Layer 3 of a small transformer language model trained on English Wikipedia (10 layers, counted from 0, width 128).
A neuron's activation on a vector x is SiLU(gate . x) times (in . x), where the dot is the dot product.

Input weights of the MLP neurons that the questions are about. A number n stands for n times 0.00045.
n7 gate: 36 86 -160 167 11 -26 -119 141 -219 -120 346 68 -55 139 0 -47 53 -72 12 202 152 42 -228 -37 -49 -263 105 -48 54 35 278 -128 96 -128 113 122 110 4 102 -141 189 -139 140 21 -201 0 25 -121 172 -193 141 272 51 -55 -63 -72 57 -125 192 170 -248 96 56 -156 72 -24 183 50 103 177 41 48 -114 192 68 164 -87 -48 -156 154 -162 -45 -136 -134 24 74 81 67 196 97 -379 -79 -110 -106 -49 -120 -12 166 408 148 13 -86 -123 -184 24 -82 16 83 -46 124 -11 -32 -195 -12 -38 -148 37 -8 -12 45 129 -38 128 -105 149 -252 -191 -16
n46 gate: -26 143 87 139 -46 57 -274 -129 60 78 0 -115 -8 101 64 -16 36 52 -135 120 -174 -51 45 -62 189 -4 229 -359 18 18 40 -87 -152 -39 -52 -119 69 -85 72 -24 36 52 -81 -158 89 56 47 122 277 -48 65 92 7 -107 -105 -182 -95 -29 30 93 -61 -110 -84 -15 -20 49 19 -106 -70 129 -12 -91 185 111 14 147 -41 -8 -66 -310 -8 -300 -81 123 65 -144 -162 -118 -31 202 -56 -124 120 -212 -440 79 173 187 -123 232 99 100 117 -82 163 58 82 -172 -187 -90 137 76 52 -84 72 133 -108 150 0 -154 67 72 -15 -84 99 54 -250 -244
n71 gate: 162 -53 66 -173 -4 168 82 87 79 -8 301 -86 -183 36 -46 30 -147 300 89 133 126 38 -44 -121 242 -107 -20 -221 -117 62 192 233 60 90 -127 109 -133 22 -201 -37 50 -146 46 170 -8 233 261 64 -120 -214 179 65 -70 -4 156 153 -200 181 -103 -86 -165 -91 -64 16 -17 209 -228 -107 139 4 44 4 -122 -74 86 -36 156 20 -53 -112 98 -69 89 80 64 134 117 302 -8 196 157 184 194 280 -126 198 59 -63 210 85 -25 85 27 54 -170 -296 -105 33 -142 59 109 24 -172 80 151 -56 -8 -137 -216 -28 -49 84 -47 68 183 -64 -76 143
n93 gate: -162 -4 -71 -201 59 -105 -244 156 33 -29 -135 60 -50 -81 -63 136 -220 175 -65 -22 67 27 -8 81 137 -74 16 159 -281 -62 50 -107 -28 33 -77 -238 -255 26 122 330 -33 -54 64 29 98 -66 156 4 295 55 172 100 -211 4 243 124 -160 -186 -67 60 -28 0 36 87 223 -75 51 50 -78 24 231 -88 -7 8 113 -179 4 292 -139 20 -74 57 126 4 -185 118 -150 37 65 -60 -165 12 235 59 286 115 -170 235 28 -142 -154 28 69 121 79 143 -122 185 62 -135 68 177 -126 44 101 155 256 81 181 45 227 -173 -163 68 128 36 -214 -86
n116 gate: -165 -8 0 40 62 -83 55 -174 -205 107 45 108 -294 -8 -54 -247 -77 77 15 -34 -7 -18 239 -120 -90 372 71 -4 -32 25 -144 55 -211 -42 -14 29 79 48 -4 168 224 -229 148 123 -40 134 -137 215 -227 -250 -100 82 -134 43 -7 -142 78 54 180 49 7 42 -11 -184 31 -29 40 -135 -42 -59 90 -44 -123 -142 247 48 -58 26 -64 -108 137 -27 140 165 64 11 165 -254 -83 126 0 161 79 78 -80 -173 256 145 45 -147 31 -105 -21 65 -41 181 113 -11 164 66 -14 -56 -78 -4 125 33 102 -71 41 -150 210 -102 63 126 -41 116 269 -144
n118 gate: 75 -65 8 216 126 290 -205 -49 103 43 27 221 -111 211 -166 -120 -75 142 -119 102 -19 204 -45 -46 99 0 194 -71 -122 29 -221 49 -121 -82 66 -85 -61 -162 87 -78 83 -55 -27 -122 -155 48 -186 -4 75 -111 94 22 292 -40 -178 -67 -27 -154 56 -99 187 247 -60 139 -107 -64 -127 164 -77 -34 -222 -60 65 -129 146 -105 0 72 8 -61 31 46 185 11 38 -81 164 -361 -15 11 93 -89 -77 290 -54 34 131 -122 34 135 4 38 -4 -77 124 -112 152 54 -153 -131 -140 -228 -203 -159 -16 -151 192 50 -57 84 0 -40 180 -57 72 175 183 -114
n7 in: -50 183 -24 62 -33 29 -42 4 -135 16 -92 44 45 92 -57 75 -126 -164 -111 -15 -47 -89 74 139 51 49 63 159 26 163 -115 -82 -78 -149 -15 245 -71 208 -25 -210 -16 -344 77 -77 80 -4 136 -110 -126 -69 102 147 65 209 4 -132 -145 27 167 -118 20 -118 0 241 223 -27 382 237 32 82 -83 27 -90 -293 169 -214 203 274 -184 -154 48 -80 -80 -95 -162 -148 4 110 -68 24 25 112 131 -4 -64 260 166 35 -159 -235 -8 143 112 4 -86 -199 31 -40 -128 -27 -33 -157 16 55 165 207 -163 -126 110 111 -24 128 -97 -51 180 260 -99 -27
n46 in: 23 118 80 213 46 -40 -30 -154 -40 -72 59 -87 153 -20 20 147 161 -24 -177 54 -34 -33 -100 133 20 44 31 -406 -33 -146 145 -111 -219 -123 60 -38 164 -112 77 8 -85 -36 -69 -217 147 -72 229 131 474 -98 197 149 -125 -116 -178 -199 -15 -108 38 105 -175 0 -8 88 -45 -8 -183 100 -63 66 -90 15 129 40 -25 153 -87 19 -51 -202 -48 -99 51 -39 148 51 -98 -204 82 54 -18 126 246 -150 -355 -73 107 205 -98 102 -36 -94 -22 23 150 118 -30 -163 -41 -57 88 -43 -57 -139 61 154 -149 8 -70 -172 155 20 80 -205 15 -163 -39 -259
n71 in: 209 -207 141 -28 7 34 -79 52 -96 238 16 -15 -58 118 25 8 -163 13 49 30 -257 -11 210 -267 -32 87 -132 20 -15 -15 -301 -151 -99 -295 -12 -132 53 63 -117 227 92 -63 -121 245 -125 8 74 -108 137 23 -124 -262 218 -89 -137 -120 -280 66 -210 26 48 -112 -88 162 -126 32 43 -58 -41 36 85 -56 24 -33 -34 182 -55 184 -90 80 -16 139 28 -213 -185 57 4 -141 -114 84 179 31 198 -117 -90 -59 91 67 186 -93 91 -24 -191 70 -95 49 -235 -53 134 138 -34 52 -151 100 -118 266 -57 -24 -92 174 -4 59 -51 -8 459 -72 173 -225
n93 in: 73 113 -56 -101 350 -196 12 -45 -142 -118 -151 182 -103 -38 348 -65 121 34 58 -50 130 144 -249 -75 -116 -145 17 -228 -82 -36 -34 163 86 -152 238 -253 -179 -8 -207 -51 133 -64 -62 86 -68 -80 -84 78 -145 -40 -49 -194 221 -64 -73 -19 -358 -60 -65 104 58 -9 90 126 -272 -175 -202 -162 -353 115 -88 -159 235 68 112 -24 -20 -74 260 58 135 -38 235 249 41 122 -75 -94 -17 -148 -101 166 -146 22 210 -8 175 56 33 -75 -47 -87 -142 120 151 -4 -117 -101 -87 89 -4 95 30 -161 56 -53 -21 -145 -136 -58 238 -65 -110 53 -127 108 83 40
n116 in: -40 116 31 -33 68 62 -32 29 -253 -4 -75 21 -146 4 -19 -109 -45 -61 224 -194 -29 -132 -4 63 -237 106 114 11 195 89 69 102 -40 117 -60 18 45 -137 -15 159 88 -111 75 255 -18 104 -45 22 -335 -204 -99 -32 11 107 104 -76 40 -43 22 186 -44 42 147 -236 127 44 4 -120 -86 -168 -33 -135 84 -122 83 -11 -21 33 -314 -37 98 -7 108 96 118 -52 141 -213 -197 180 0 36 93 0 -146 -207 -18 119 -33 -93 -69 -26 -95 -100 69 63 97 188 201 -116 177 162 -81 -77 35 -66 108 59 158 -286 234 -193 62 260 -139 -55 189 89
n118 in: 84 -90 -273 138 -140 152 -44 199 -139 -46 -226 149 -119 146 85 -156 66 -158 34 7 -91 178 18 -231 -82 130 196 84 -179 -196 -46 99 -151 -19 146 -29 60 72 31 -65 88 -143 -36 115 -47 -65 91 66 119 -137 103 18 227 0 -166 117 15 -175 -80 159 134 -233 -11 -102 264 -69 -54 0 -91 7 -60 -106 167 8 118 -7 159 148 -71 -26 -57 -41 -49 -179 82 60 -253 -8 82 30 57 -113 30 -35 57 124 138 -170 183 60 0 49 42 133 -40 98 177 209 103 -215 7 -133 81 48 132 -393 -90 -123 -130 -41 0 23 7 -52 26 -78 52 169

Each question shows a token from some text and the vector x that enters the MLP there. A number n stands for n times 0.0079.

" and": 163 142 110 227 -46 50 -27 -102 14 32 0 -106 49 55 -74 159 -3 -203 88 108 36 -79 3 1 -115 75 192 169 83 -139 10 48 -5 33 67 -107 -8 -27 45 -7 -27 -197 -249 64 -97 -75 -77 33 77 -33 33 24 15 -4 -16 151 -157 -35 2 74 152 55 132 263 2 93 -51 -14 -85 18 -115 157 153 38 -45 153 -22 71 -27 -23 3 32 95 -127 -61 -57 -44 27 -89 12 -81 61 -16 -189 128 -135 -138 -24 -103 -9 16 47 25 58 88 -5 -12 181 8 -13 139 146 -77 -91 -203 41 -37 292 62 73 -18 222 -126 -72 81 165 9 -143
Which neuron fires most, and how strongly? n46, at about 0.2

"at": -10 8 -142 -6 -6 67 97 118 -103 -126 -34 -129 -110 -53 13 121 67 6 -2 16 167 53 51 -24 0 -110 -296 -46 140 69 -94 -83 68 12 -254 158 -16 47 7 -9 140 -37 -49 -11 70 -180 30 -8 72 53 -62 -73 59 141 108 5 120 83 20 -26 -40 -15 -14 -154 -111 52 -29 167 -53 82 80 84 202 98 56 -44 61 129 -38 156 -70 -110 241 96 -198 60 28 10 126 -90 141 127 72 44 74 -98 5 169 67 11 105 -42 21 64 240 -80 217 -212 -25 44 153 -41 62 6 100 8 57 -11 134 19 73 281 45 225 43 155 -6 -1
Which three neurons fire most, strongest first? n118, n93, n46

"a": 175 95 -31 -15 -20 -94 14 61 -6 -22 26 -283 -127 3 -137 22 8 -173 62 37 98 91 63 145 -160 -38 78 -12 124 178 68 0 5 -18 -135 -3 -13 53 -81 -48 62 96 35 -11 86 181 -96 -34 -122 -68 76 3 66 216 220 70 -53 55 111 -33 -34 6 197 -93 -73 129 -19 -155 75 -93 -46 107 -17 61 -1 -104 150 121 -75 -21 14 -21 43 -126 -74 -44 111 17 40 -33 105 -70 33 -78 -80 -98 191 109 5 50 137 -25 -8 48 -27 -55 48 -126 26 -166 256 -191 -56 -115 80 -73 -46 109 18 -266 38 21 87 73 -59 -63 185 312
Which of these neurons fires most? n116

"t": -95 -26 106 -24 -115 87 -18 211 175 -159 -3 79 3 13 9 -85 -45 -161 14 -27 -40 -60 121 -91 78 -118 242 -50 56 122 21 -129 218 -101 94 -141 -64 33 -88 23 17 128 85 127 -120 -100 -22 185 88 -96 -63 -1 28 -131 168 140 -65 -6 0 -8 -213 8 36 -83 -209 99 49 -53 57 -80 60 20 224 162 48 20 220 46 176 38 -94 -105 102 130 -236 -61 -3 49 -16 105 6 -202 -61 -100 -5 -25 72 -23 116 95 -95 16 74 111 60 122 -150 -101 -34 37 38 36 -149 5 -140 -26 13 23 256 33 -84 -3 78 41 -25 139 -163 45
Which of these neurons fires most? n93

"p": -131 30 -18 -54 -19 27 124 -41 198 41 -117 -212 255 -103 -23 -58 7 -126 -118 -6 -184 -64 -137 -35 29 -122 -50 95 -260 148 -14 -14 -127 -1 -69 200 185 -126 -41 96 -58 143 -81 3 -150 -52 55 117 97 -15 47 53 -40 117 21 110 -60 -116 -29 52 -185 25 111 77 -79 228 -62 64 -49 182 -130 -168 105 -40 -28 -128 27 -176 -94 49 41 -199 -20 -72 60 2 -235 -29 24 -127 -94 31 -17 -107 -84 -5 44 33 -89 -46 -168 -89 43 60 85 45 -168 -143 141 42 -73 -20 -95 48 1 -70 89 10 41 -164 31 54 -18 169 10 -24 111 -49
Which neuron fires most, and how strongly? n46, at about 0.41

"ric": 87 27 140 71 2 -94 28 39 43 -185 60 88 -10 45 150 215 -59 68 100 -14 -33 18 -10 -115 52 -160 -86 101 -66 72 55 32 -102 75 163 76 -75 50 35 -16 165 -209 -133 78 58 -47 -86 30 -194 14 -67 -62 75 -183 5 -9 -6 111 -21 -27 -168 -28 -41 -27 -163 32 -58 46 71 197 -225 158 120 273 -32 33 39 25 209 11 169 -208 113 -51 88 -38 43 -50 200 97 268 -189 89 245 94 56 -125 -26 -82 95 -129 64 -51 -36 83 -82 27 101 -90 -21 137 -106 11 91 -244 -32 -172 76 19 77 -85 -20 15 -32 15 16 50 52
Which neuron fires most, and how strongly? n116, at about 0.17

"igh": -20 89 238 178 -87 91 18 229 8 -75 -47 -121 -1 109 119 -57 -69 48 39 -11 -95 -11 -88 -112 43 -24 -117 45 -13 56 39 60 105 -323 28 -47 -91 112 85 66 164 62 64 37 -72 -1 -237 -16 2 -37 -39 97 59 40 -48 -67 -127 -114 40 27 -35 59 50 -75 -200 140 -29 -34 49 256 -48 128 177 -110 -74 65 132 -117 120 21 -88 -84 -193 59 114 28 124 -23 68 224 175 242 86 -79 213 -62 31 -20 42 2 107 -15 87 -7 7 131 -29 284 -80 43 65 -44 -254 92 108 -42 1 -114 -15 -117 30 -6 3 -95 -121 -47 73 40
Which of these neurons fires most? n71

"s": 95 67 -144 134 -6 89 120 1 52 -59 -78 35 -153 -23 197 150 -21 -238 42 24 -92 -25 -128 -150 -176 90 -182 60 -36 5 87 36 -154 -39 22 65 19 62 117 -123 -190 243 224 43 -93 21 51 -23 -261 47 95 -42 35 -2 101 79 123 -37 -43 -73 45 138 -60 153 -98 -64 -69 201 -65 -243 -70 -81 -105 33 -135 -73 17 -67 84 44 197 -163 31 39 -152 -55 16 73 60 33 -94 -11 33 65 -123 -100 -117 -50 195 132 3 19 -16 136 -36 -30 143 108 -38 102 25 -80 -26 -49 48 82 101 -123 -72 -172 3 120 -69 128 112 49 -28 147
Which neuron fires most, and how strongly? n46, at about 0.21

"el": 91 -231 98 183 46 38 67 119 -232 57 -140 -16 -86 7 136 2 8 -147 -41 65 -13 65 -168 39 -248 11 12 64 65 -67 27 20 165 69 -61 -17 3 -46 47 -56 -207 21 72 -188 -90 131 -175 359 120 -146 63 43 271 90 170 40 -9 22 15 16 10 -2 193 88 32 174 -106 -7 75 -19 -18 -10 101 -39 151 -50 -152 37 -61 -35 -6 71 -58 -155 97 -117 -101 -64 -157 43 -38 116 -41 -139 -45 -12 -124 86 -47 199 35 107 12 38 79 -28 69 -99 79 -140 115 -92 -97 10 -1 -28 -168 36 28 49 -104 260 -1 -14 -55 54 -141 -40
Which two neurons fire most, strongest first? n46, n118

" d": -6 43 -63 133 -1 -20 -44 -33 -67 59 -19 -476 -25 34 -66 -9 43 -121 -114 27 46 -6 -109 148 45 98 95 42 24 62 101 -201 72 -122 -18 177 162 -220 51 81 161 -81 -127 26 -69 13 209 -93 64 85 40 -22 -79 -114 -81 133 -34 -7 168 -19 88 -163 18 -41 97 225 -47 -55 5 -197 -47 59 189 127 160 -16 -74 11 128 31 52 76 -131 30 69 -161 86 16 -6 45 -73 0 -28 122 70 47 63 80 -11 -4 -11 -1 -100 -82 -124 32 -3 90 -34 113 23 -18 -75 10 -88 -9 35 -29 57 212 -108 -25 90 -64 -141 222 -63 85
Which three neurons fire most, strongest first? n93, n7, n71